Layer 5 of a small transformer language model trained on English Wikipedia (12 layers, counted from 0, width 64).
A neuron's activation on a vector x is SiLU(gate . x) times (in . x), where the dot is the dot product.

Input weights of the MLP neurons that the questions are about. A number n stands for (n - 500) times 0.0022.
n1 gate: 738 374 469 421 490 617 520 604 473 721 293 293 527 235 358 407 729 406 455 530 516 481 469 527 562 670 735 788 440 538 614 533 370 585 556 390 653 651 626 333 473 493 321 372 663 566 605 693 697 441 464 510 292 466 642 464 414 649 618 406 704 578 353 768
n4 gate: 647 575 690 360 484 497 452 437 627 632 408 455 637 443 546 817 698 702 339 609 461 251 665 500 646 595 486 609 683 291 440 570 265 393 438 483 497 432 419 317 556 565 664 495 398 810 281 628 614 433 519 498 389 288 431 724 688 545 558 495 614 650 651 683
n16 gate: 422 655 500 440 387 785 527 420 566 656 392 542 493 619 333 261 477 563 629 650 439 602 317 777 470 343 518 333 513 341 280 391 521 467 579 540 363 604 505 645 559 367 612 387 536 577 235 699 807 308 437 519 334 420 438 366 504 444 753 738 240 461 726 533
n22 gate: 489 490 675 592 423 603 519 335 232 579 375 585 547 604 518 527 367 743 578 669 679 408 570 314 398 788 505 660 369 394 395 655 482 429 615 561 547 565 499 323 292 406 463 528 299 511 824 508 493 500 623 599 330 235 471 352 268 654 512 511 236 462 400 472
n24 gate: 698 476 551 401 447 542 515 501 625 433 658 510 320 602 422 591 378 487 667 618 217 732 437 473 371 435 449 294 360 389 575 607 544 477 471 310 410 628 378 464 563 789 499 583 618 599 313 543 579 526 582 393 571 285 435 670 330 538 679 433 814 442 550 656
n32 gate: 656 660 574 451 355 403 680 633 473 511 139 708 603 656 569 448 474 624 416 320 435 337 536 390 293 345 288 449 414 669 574 407 575 279 570 617 594 593 550 671 562 403 523 496 481 576 341 418 610 147 341 230 151 499 421 412 651 346 492 173 550 354 403 815
n45 gate: 611 265 486 464 342 373 348 417 407 521 440 551 729 491 307 300 359 471 248 302 237 398 485 471 564 512 395 257 619 270 352 469 311 366 789 636 531 423 579 522 421 319 346 643 406 477 390 514 571 679 285 440 526 398 386 242 540 488 615 540 598 343 496 397
n54 gate: 588 671 531 500 490 514 412 279 519 779 662 439 642 551 387 411 584 389 453 413 285 548 552 524 718 629 533 527 455 691 418 841 505 368 566 216 507 614 701 424 452 533 450 273 357 501 573 677 496 702 270 446 747 503 561 315 476 489 404 392 433 608 324 483
n61 gate: 503 436 371 583 416 557 204 444 598 24 585 609 511 414 334 608 673 608 675 536 361 488 544 517 466 465 765 491 527 486 468 482 686 193 525 639 356 645 530 449 599 351 632 768 588 477 742 533 498 421 475 623 281 356 492 457 472 336 432 395 363 534 578 868
n63 gate: 586 525 718 449 358 344 426 427 376 605 666 443 543 794 263 696 487 631 498 463 569 503 476 532 642 406 692 321 564 511 708 492 485 495 643 585 381 328 505 616 649 334 455 305 603 567 454 795 656 519 309 607 563 451 484 446 629 331 373 396 316 310 192 494
n72 gate: 354 713 596 538 535 350 532 511 344 576 366 162 844 507 403 476 458 552 223 594 312 430 607 356 566 442 261 463 555 523 282 503 544 355 379 414 407 391 587 656 515 554 469 462 230 575 451 573 521 287 763 410 545 447 699 509 423 645 265 429 633 297 294 710
n73 gate: 597 489 630 449 667 547 452 598 790 455 440 610 524 604 629 515 321 562 483 531 505 366 500 481 722 688 474 397 746 371 515 359 400 310 433 532 326 552 586 279 663 579 442 361 376 803 345 430 505 450 581 478 640 404 650 474 571 548 492 738 424 485 373 496
n80 gate: 704 761 657 833 514 415 520 664 479 146 647 471 719 484 613 710 342 459 611 614 703 481 578 363 385 375 594 601 609 505 616 599 568 373 520 544 494 469 540 580 352 286 476 386 375 349 617 316 523 571 328 342 675 647 284 490 553 563 457 369 419 862 598 580
n83 gate: 464 296 330 566 619 603 365 720 518 506 403 448 541 465 488 559 704 535 523 548 423 568 343 312 661 499 432 385 473 699 299 543 586 492 491 382 666 456 559 485 382 634 530 415 635 682 406 533 383 554 378 400 644 552 354 585 436 281 202 669 465 404 774 489
n89 gate: 505 658 592 358 204 482 447 530 523 222 447 716 644 647 697 364 450 448 508 667 640 752 663 275 483 536 620 388 596 389 505 553 335 472 487 676 632 585 369 256 492 316 752 469 575 391 334 700 444 571 432 658 581 720 436 274 348 510 559 396 385 397 391 470
n97 gate: 724 462 522 500 375 443 598 740 773 571 725 439 630 639 555 545 561 650 711 598 499 504 407 596 398 398 526 533 552 355 498 473 449 365 530 253 613 529 525 563 443 576 577 352 414 530 506 427 684 507 469 461 240 595 422 611 372 581 324 476 533 588 580 486
n98 gate: 520 450 402 634 633 432 781 816 632 523 652 389 455 382 478 436 512 698 274 463 588 535 513 312 336 535 780 502 651 289 247 317 501 420 575 433 664 527 228 578 720 696 568 456 244 393 270 421 542 461 372 592 632 637 263 459 408 524 475 448 466 479 574 326
n99 gate: 609 619 497 572 183 643 475 635 465 558 291 530 433 516 454 587 662 486 417 427 603 505 699 451 566 584 245 619 834 571 412 659 420 512 456 404 586 465 641 913 465 701 383 309 544 500 689 725 345 403 641 441 416 439 451 642 581 642 553 570 540 471 516 497
n108 gate: 414 680 487 457 536 529 534 468 470 625 459 572 514 292 692 471 311 347 442 589 622 590 524 525 496 377 577 648 623 578 544 306 661 430 525 606 485 325 435 594 342 646 634 407 702 443 492 630 392 484 458 502 652 242 689 473 559 391 481 696 633 607 571 235
n116 gate: 455 394 248 457 618 477 369 497 341 611 555 443 487 586 521 326 669 591 200 634 663 544 656 292 485 395 448 227 737 752 451 617 470 553 507 488 469 505 452 430 424 449 505 685 419 714 465 660 398 823 657 507 479 716 679 693 661 723 500 555 403 265 519 516
n120 gate: 502 589 327 680 521 386 663 471 604 457 246 670 578 223 522 581 227 552 430 587 785 602 441 533 547 109 431 490 528 548 473 364 712 581 511 346 463 787 648 543 506 603 350 586 531 209 654 553 533 621 634 366 483 608 502 370 528 378 378 532 415 484 493 484
n1 in: 521 434 553 264 623 271 315 687 542 487 714 321 601 551 597 410 375 754 572 511 507 517 601 364 399 333 511 521 743 521 621 572 462 516 650 515 422 632 303 350 599 321 429 418 347 704 293 272 375 516 418 677 433 409 372 615 719 431 519 771 452 729 729 507
n4 in: 420 355 426 710 463 419 451 258 190 336 508 644 475 496 492 733 467 307 535 414 628 517 552 523 549 509 347 701 666 554 423 422 362 439 470 158 483 326 248 331 736 416 524 420 553 611 399 815 683 592 457 709 470 751 464 487 240 663 377 523 220 455 581 475
n16 in: 603 309 580 594 533 618 621 133 357 503 456 462 131 341 545 234 578 412 524 355 549 619 427 810 656 572 520 283 177 559 512 262 427 432 503 604 534 629 352 396 540 715 384 402 490 655 336 417 676 553 398 613 536 419 529 454 552 282 465 425 543 489 409 497
n22 in: 592 440 342 199 488 763 476 523 316 794 446 458 267 254 405 454 656 742 383 444 350 575 595 507 780 537 560 452 307 601 371 379 371 285 403 543 323 709 453 514 512 714 429 514 442 379 272 413 583 778 405 384 469 457 625 434 519 276 489 527 526 472 542 131
n24 in: 474 572 659 335 595 546 581 627 531 516 640 465 417 357 590 480 311 623 593 505 327 446 666 384 624 506 373 423 404 595 403 557 605 557 359 491 451 366 424 623 453 531 596 506 495 482 522 370 263 548 386 277 288 552 750 687 652 425 497 304 594 440 551 510
n32 in: 672 359 776 489 414 457 622 658 313 595 539 583 507 317 479 626 501 396 677 305 638 397 598 361 446 191 608 320 323 533 501 580 475 357 601 580 494 169 413 499 503 373 489 317 307 801 257 262 321 651 493 275 492 456 492 466 696 300 721 509 443 716 423 507
n45 in: 601 369 507 284 321 491 432 406 199 507 369 397 669 596 324 271 505 469 353 489 249 342 530 431 632 464 407 371 574 262 462 591 453 506 571 567 582 341 640 454 533 425 448 704 512 349 334 304 558 671 531 317 386 305 559 292 610 436 598 629 680 359 504 482
n54 in: 537 413 783 399 503 806 590 558 240 569 733 386 696 464 481 71 439 513 475 433 247 394 473 414 471 402 538 500 456 672 451 402 590 417 442 684 353 490 368 553 421 512 407 636 575 635 794 523 350 442 523 419 494 435 384 261 468 591 215 544 514 550 444 656
n61 in: 699 415 657 535 565 588 684 210 368 427 256 566 591 567 503 537 672 746 645 341 392 516 673 885 375 591 360 530 684 457 540 700 492 531 823 635 592 538 821 361 553 525 472 729 277 665 471 489 507 612 608 312 445 567 463 472 651 530 476 413 84 552 584 419
n63 in: 478 201 464 492 354 514 293 420 554 545 432 565 475 462 450 503 659 528 363 564 639 486 409 431 439 707 327 414 470 351 689 654 485 450 748 494 630 514 561 697 696 467 685 566 259 571 639 576 479 492 399 590 739 572 665 674 295 601 502 506 471 506 440 399
n72 in: 461 596 461 558 607 605 360 296 672 488 779 425 517 394 182 503 663 485 434 531 520 650 712 371 727 799 489 144 807 398 541 348 686 616 472 719 763 585 494 510 183 595 606 651 528 602 614 469 408 403 430 664 791 468 517 371 294 753 582 480 310 465 384 879
n73 in: 285 508 545 472 925 595 432 478 695 457 376 525 619 110 473 507 442 591 565 398 574 645 637 380 649 446 251 394 542 631 533 465 377 516 661 501 751 505 382 584 192 321 503 449 565 650 598 589 521 645 420 505 505 662 623 530 661 510 495 599 635 565 650 527
n80 in: 471 584 588 224 418 505 278 636 614 610 626 534 571 801 434 723 163 718 521 486 596 606 509 549 352 672 565 474 469 467 502 509 545 572 609 582 479 550 73 615 285 515 406 424 108 615 502 394 571 321 421 372 525 463 270 371 791 648 334 406 448 666 298 596
n83 in: 605 542 544 685 516 380 412 626 392 296 594 419 161 672 414 532 356 62 331 351 639 344 533 408 562 283 386 504 564 563 373 266 590 453 460 521 517 570 540 534 477 561 506 675 621 356 466 663 463 601 746 188 411 559 536 753 288 475 374 361 348 694 291 602
n89 in: 313 533 449 288 418 437 493 485 486 696 539 316 650 532 560 827 548 309 402 437 374 748 621 689 550 675 619 628 493 685 405 581 588 594 516 390 340 525 442 350 689 514 667 522 514 344 710 226 459 448 523 521 516 465 613 419 631 436 601 643 363 582 680 474
n97 in: 438 627 502 635 575 600 650 613 768 371 500 190 385 498 456 585 344 485 437 353 433 542 531 554 530 421 490 375 374 515 390 439 411 588 453 429 401 401 540 461 425 376 446 480 456 292 470 792 395 388 687 552 537 500 562 513 559 485 438 396 474 535 480 276
n98 in: 630 424 287 636 868 612 494 580 356 222 549 610 461 559 524 263 510 702 476 442 412 491 208 483 150 601 380 318 372 470 424 437 465 567 722 676 423 527 273 657 534 668 392 524 533 326 512 576 672 374 778 676 425 431 569 408 463 460 629 305 400 627 318 353
n99 in: 665 664 383 510 508 445 329 679 458 328 372 456 372 413 409 307 296 484 443 523 658 749 685 795 496 630 593 625 484 665 433 683 729 313 529 336 85 553 539 444 289 566 358 360 600 418 570 564 437 416 542 482 433 620 405 417 437 512 758 356 471 615 411 231
n108 in: 590 628 417 408 703 534 527 651 430 652 467 638 607 484 523 519 575 630 37 553 512 509 394 403 560 606 400 485 525 539 440 520 438 486 243 666 380 498 301 497 589 438 461 344 646 444 507 160 402 420 535 593 542 429 450 593 335 605 420 584 424 555 149 491
n116 in: 323 455 430 492 442 190 701 500 552 474 495 531 752 648 714 726 263 607 520 539 389 532 586 630 588 411 597 724 577 458 273 246 727 423 534 334 384 499 588 710 444 723 422 454 733 640 795 416 638 594 427 462 474 454 353 136 782 633 414 276 479 380 396 312
n120 in: 607 429 161 356 427 387 440 476 421 568 407 429 635 499 350 667 662 183 509 503 512 685 665 537 395 836 423 418 546 614 496 733 343 733 560 727 510 237 417 592 403 697 611 550 586 557 653 477 452 707 278 524 377 339 506 390 546 306 479 728 280 223 718 640

Each question shows a token from some text and the vector x that enters the MLP there. A number n stands for (n - 500) times 0.029.

"ided": 278 379 474 447 484 325 502 583 536 572 295 508 385 376 531 551 453 372 580 643 307 611 355 467 434 593 489 400 434 592 759 356 448 336 514 506 452 319 512 312 559 657 527 564 531 472 452 367 448 399 519 626 550 541 441 478 474 576 415 555 424 487 412 459
The neuron with the highest activation: n108

"inal": 343 608 632 548 425 480 444 614 470 692 505 358 392 431 443 446 586 552 575 564 383 452 603 376 450 631 326 382 443 510 770 426 508 395 513 588 365 372 579 347 581 654 518 560 403 436 514 347 453 691 407 446 487 577 459 434 581 401 358 778 527 591 398 488
The neuron with the highest activation: n54

"ar": 371 433 552 387 463 350 486 540 376 613 444 414 276 556 537 438 531 468 659 354 484 447 395 521 480 557 429 584 582 493 717 579 498 379 348 469 483 362 482 351 333 583 557 523 579 578 538 363 570 540 494 521 382 572 456 308 615 456 494 486 501 547 487 545
The neuron with the highest activation: n32

" High": 440 586 608 411 506 485 511 572 599 647 420 414 285 464 459 416 578 528 716 547 697 365 396 336 649 599 343 372 507 323 643 361 485 416 459 521 331 327 464 457 279 758 581 437 435 371 664 423 511 670 408 480 458 535 405 550 664 488 496 491 476 607 656 596
The three highest activations, in order: n73, n80, n22

"ard": 305 397 510 466 436 434 597 611 511 664 450 299 346 554 410 502 505 577 673 477 456 463 410 449 516 586 414 472 566 532 796 605 562 382 356 541 436 298 557 506 561 607 573 447 405 472 637 390 530 557 514 629 322 577 469 459 622 422 410 439 387 537 452 511
Which two neurons fire most, strongest first? n63, n32

" l": 435 469 486 357 557 428 451 435 672 566 353 365 315 510 417 511 469 473 626 775 567 530 486 501 629 405 397 500 575 451 544 520 520 389 492 631 325 351 409 481 538 672 300 501 733 404 504 487 335 714 624 356 384 634 398 471 631 553 381 397 322 640 527 439
The neuron with the highest activation: n116

"9": 420 340 511 442 589 518 572 596 459 502 416 403 440 795 351 635 504 420 646 600 488 384 449 389 401 432 434 365 425 629 515 474 538 374 568 340 532 389 464 425 331 632 533 631 510 470 417 568 419 518 365 322 612 501 447 264 520 678 497 407 454 591 363 466
The neuron with the highest activation: n83

"ad": 387 419 356 403 439 308 661 506 572 672 418 351 357 435 380 498 566 551 650 591 453 459 517 476 471 417 387 445 599 569 724 473 532 407 518 585 438 300 535 391 492 646 465 523 459 451 640 406 566 509 486 533 439 404 449 460 538 423 295 510 506 672 515 406
The neuron with the highest activation: n120

"b": 326 324 501 519 463 501 539 465 454 675 566 472 219 517 526 530 528 577 552 540 434 499 336 398 524 413 574 493 481 501 574 575 532 391 336 605 355 357 526 418 471 618 492 633 499 444 549 279 632 500 479 550 400 651 379 401 595 457 545 624 447 654 466 466
The neuron with the highest activation: n16

"6": 470 438 681 551 577 520 558 509 567 443 405 399 362 679 399 599 473 351 658 632 386 371 470 335 398 589 426 393 538 625 598 547 618 397 465 346 506 474 375 385 443 597 513 430 578 399 420 442 384 541 352 409 440 532 396 363 534 625 433 386 509 502 464 349
The most active neuron and its activation: n24, at about 73

"amp": 306 520 554 380 347 651 591 599 515 652 455 434 308 604 325 490 552 628 587 603 382 427 542 556 539 519 338 486 586 490 557 545 551 444 372 563 454 390 610 373 463 605 525 464 400 324 665 471 610 541 462 587 605 750 428 407 589 460 465 490 473 679 493 524
The most active neuron and its activation: n54, at about 39

" ": 384 411 501 548 515 449 517 408 518 600 375 578 416 488 493 541 609 617 649 844 401 396 404 221 457 744 578 551 560 466 583 364 464 364 528 501 404 474 419 484 569 373 538 317 635 365 439 593 389 369 469 346 392 565 348 487 596 606 472 446 421 614 589 361
The most active neuron and its activation: n4, at about 43

" |\n": 180 252 414 508 504 537 458 364 569 513 554 324 575 409 240 520 567 606 475 672 368 549 653 418 376 732 562 382 543 477 455 396 400 443 724 464 396 258 492 544 394 434 397 465 651 463 556 254 243 565 379 503 366 501 423 557 572 477 524 345 393 668 495 463
The neuron with the highest activation: n45

" reg": 387 503 597 397 447 645 503 523 641 619 436 463 403 444 405 556 500 551 818 649 489 500 302 420 578 599 399 511 502 355 637 416 455 351 553 631 442 432 528 459 532 630 480 401 632 338 567 307 612 624 487 573 504 612 575 540 486 567 548 595 385 816 489 504
Which two neurons fire most, strongest first? n73, n22

"stit": 343 567 618 390 487 274 504 475 584 620 419 515 316 472 436 584 500 419 544 715 272 598 599 311 467 534 326 305 610 514 583 475 474 411 472 584 425 499 527 424 635 623 454 389 569 364 373 401 501 551 507 619 513 684 630 343 470 533 549 622 277 625 340 455
The neuron with the highest activation: n89

" |": 562 541 401 476 518 567 354 479 642 392 264 291 420 592 498 504 573 636 540 669 500 325 472 544 507 460 605 515 525 554 645 630 621 399 468 612 596 278 610 429 454 537 478 644 478 389 449 342 305 637 325 521 383 600 376 407 567 532 515 467 350 581 366 439
Which two neurons fire most, strongest first? n61, n80

"ward": 228 457 548 541 415 455 611 520 466 562 430 291 360 556 252 541 540 476 636 529 438 348 418 387 580 622 476 425 495 548 632 526 510 379 518 465 376 411 521 533 490 549 601 574 382 532 663 368 407 453 533 681 492 633 462 527 690 474 404 427 449 537 378 472
The most active neuron and its activation: n63, at about 63

",": 319 409 547 403 424 535 483 560 572 552 437 216 315 512 400 468 678 566 587 710 523 458 495 542 436 499 498 566 435 316 500 466 655 479 653 591 421 364 557 503 286 686 540 323 627 395 477 585 454 538 386 490 463 616 253 559 575 567 525 573 425 575 402 356
The most active neuron and its activation: n99, at about 61

"13": 511 509 637 562 649 405 552 512 480 556 343 473 497 712 439 479 612 413 615 669 402 539 465 208 366 635 383 540 530 409 581 354 511 384 429 506 507 555 390 398 536 537 505 532 536 376 499 593 384 384 319 384 406 428 419 391 579 619 449 447 543 588 529 291
Which two neurons fire most, strongest first? n98, n80

" cur": 441 476 506 404 491 528 449 497 706 725 298 461 179 450 503 500 526 439 638 473 524 596 657 516 575 517 340 525 453 542 558 553 426 212 445 650 366 316 608 398 408 684 589 437 566 270 705 420 450 808 461 570 332 702 428 484 645 495 591 552 403 685 576 667
The most active neuron and its activation: n99, at about 110

" comp": 330 424 513 364 549 567 601 404 712 667 342 585 337 500 539 598 630 294 714 687 370 648 509 320 538 656 614 456 624 567 562 399 277 347 464 625 337 235 482 410 488 526 381 413 654 302 462 354 566 548 612 540 503 562 572 349 625 604 658 598 311 751 620 662
Which two neurons fire most, strongest first? n89, n73

"ction": 238 580 503 559 404 463 459 482 491 603 364 482 429 400 433 417 516 484 602 682 508 405 387 432 483 498 309 363 557 590 708 366 555 436 543 566 397 362 611 361 477 653 582 603 523 501 530 204 411 465 488 648 636 593 571 468 568 581 488 517 516 545 394 420
The neuron with the highest activation: n72

"ts": 416 425 521 473 409 331 512 540 374 614 551 404 343 459 440 516 544 410 586 687 366 532 432 429 572 629 416 398 511 576 735 428 457 350 572 547 453 433 521 540 377 716 483 584 533 600 603 382 416 419 522 444 494 613 415 524 621 561 387 568 511 469 456 434
Which two neurons fire most, strongest first? n116, n72

" from": 450 310 638 458 532 454 614 512 646 470 425 267 379 444 429 586 556 461 553 674 525 507 523 534 550 561 490 570 475 479 645 242 417 305 664 552 343 301 376 442 346 689 460 566 489 429 649 479 334 412 406 621 382 685 339 599 583 596 506 405 398 420 395 439
The neuron with the highest activation: n97

" Ass": 474 497 563 476 389 477 387 464 713 640 537 407 246 424 345 517 496 615 607 573 493 514 337 342 670 461 387 353 478 342 494 349 472 324 599 610 416 439 603 492 301 569 411 304 704 349 602 389 456 468 490 533 651 641 502 429 667 448 451 579 288 592 473 431
Which two neurons fire most, strongest first? n73, n16

" on": 407 435 418 488 474 530 596 522 651 388 481 318 322 472 452 537 472 481 627 629 486 620 562 454 550 625 417 539 551 360 617 305 317 290 654 471 359 276 345 440 395 674 562 638 640 421 473 475 408 428 486 556 458 752 262 457 635 616 581 503 384 306 532 352
The most active neuron and its activation: n97, at about 25

"ens": 381 429 525 415 406 484 480 625 481 412 391 440 330 483 440 501 463 472 656 685 299 571 380 402 521 594 359 369 603 724 608 465 393 390 602 393 578 435 599 468 516 694 535 444 583 556 429 347 529 450 586 543 454 696 483 436 599 477 440 508 386 510 359 400
Which two neurons fire most, strongest first? n73, n24

"a": 336 311 643 342 446 415 553 580 500 656 467 393 397 463 319 642 456 560 560 509 532 419 509 486 560 456 410 518 532 436 815 561 504 466 407 655 546 366 659 450 454 512 488 401 485 390 603 491 409 473 407 587 373 591 440 515 548 544 407 586 612 494 435 458
The neuron with the highest activation: n63

" to": 367 435 577 506 568 394 710 375 676 423 544 417 346 406 453 476 481 455 682 731 586 330 424 451 593 619 479 588 513 575 547 451 390 430 664 552 533 384 325 459 404 665 435 591 645 423 534 411 458 366 395 455 291 500 399 378 658 657 525 409 559 576 458 354
The neuron with the highest activation: n98

"mer": 429 555 385 339 569 308 588 476 415 562 448 331 320 426 334 504 504 498 614 581 454 455 490 423 521 509 367 463 426 548 559 540 609 435 471 600 607 515 560 549 468 664 714 473 563 475 583 245 514 669 526 601 477 718 375 450 628 418 492 526 508 543 297 494
The neuron with the highest activation: n120

"i": 515 476 562 245 489 327 595 563 405 560 359 381 173 533 420 670 630 433 483 638 523 462 440 347 474 436 402 457 572 601 385 570 533 480 363 529 495 398 564 466 448 542 429 463 523 467 561 376 484 460 469 530 319 444 382 313 586 543 615 294 449 500 512 457
The three highest activations, in order: n32, n99, n22

"and": 361 452 552 522 539 244 663 572 420 609 474 355 311 595 411 489 656 603 700 522 508 544 295 405 454 533 457 481 595 496 702 467 593 431 377 575 576 292 443 435 454 579 517 511 452 498 537 320 522 474 583 503 385 451 371 423 491 468 361 446 436 583 492 523
Which two neurons fire most, strongest first? n32, n98

" in": 447 402 522 370 523 449 660 464 611 491 445 229 334 546 476 594 516 521 649 695 532 513 557 426 497 669 440 602 526 377 586 303 315 352 710 610 346 279 349 330 476 673 439 366 645 346 636 533 370 437 390 603 456 603 391 657 534 577 616 445 406 391 453 298
The most active neuron and its activation: n98, at about 29

" D": 456 509 396 391 380 458 526 374 687 605 391 482 274 473 439 660 670 417 600 701 517 356 456 266 539 403 477 457 561 419 532 686 475 260 597 471 502 428 334 466 399 596 487 445 653 460 555 457 664 509 537 452 364 652 389 488 804 589 496 309 305 783 655 442
The three highest activations, in order: n80, n4, n32

"n": 361 437 582 244 461 486 635 552 384 656 432 368 256 606 277 430 442 581 504 650 473 404 452 413 530 467 459 443 446 507 538 387 500 483 357 503 456 357 566 486 531 577 450 502 466 458 693 413 418 548 499 467 461 623 426 609 501 533 460 483 351 467 384 426
The most active neuron and its activation: n22, at about 79

" ro": 421 479 588 433 597 519 540 512 676 743 442 305 404 492 542 475 500 424 631 687 567 453 529 379 600 601 241 476 394 500 635 419 409 429 556 617 363 322 552 495 493 861 365 330 531 503 556 419 417 711 577 431 270 595 424 457 639 577 505 506 471 775 551 712
The three highest activations, in order: n73, n1, n24

" of": 396 466 505 491 569 434 539 493 630 428 461 280 363 469 469 647 538 492 641 679 508 365 419 466 554 666 561 447 543 512 569 469 481 383 637 528 383 244 389 471 426 667 511 493 603 397 517 383 318 517 433 618 327 706 363 563 622 645 486 552 472 402 439 368
Which two neurons fire most, strongest first? n97, n116

" one": 406 467 629 529 553 417 605 550 561 582 280 374 435 490 367 602 495 552 768 683 535 526 465 501 494 722 334 609 600 514 635 391 348 251 504 642 344 352 559 329 493 665 530 601 613 518 415 601 387 636 471 410 365 579 300 498 538 614 474 469 556 556 639 411
Which two neurons fire most, strongest first? n4, n73

"40": 359 408 598 444 541 505 490 394 542 630 388 394 485 669 448 482 408 420 680 666 448 460 573 454 527 409 383 507 603 541 596 549 638 358 441 527 379 471 431 421 434 661 450 569 474 394 457 542 338 636 177 444 424 584 496 355 558 620 393 423 629 659 431 477
The most active neuron and its activation: n54, at about 120

"way": 293 524 655 568 548 349 608 446 576 703 444 335 363 560 378 374 517 587 665 619 508 311 426 377 624 568 328 432 498 480 584 509 524 479 433 607 393 315 518 555 524 668 595 486 476 452 605 282 439 491 391 554 437 535 395 363 553 394 388 541 601 595 412 615
The neuron with the highest activation: n72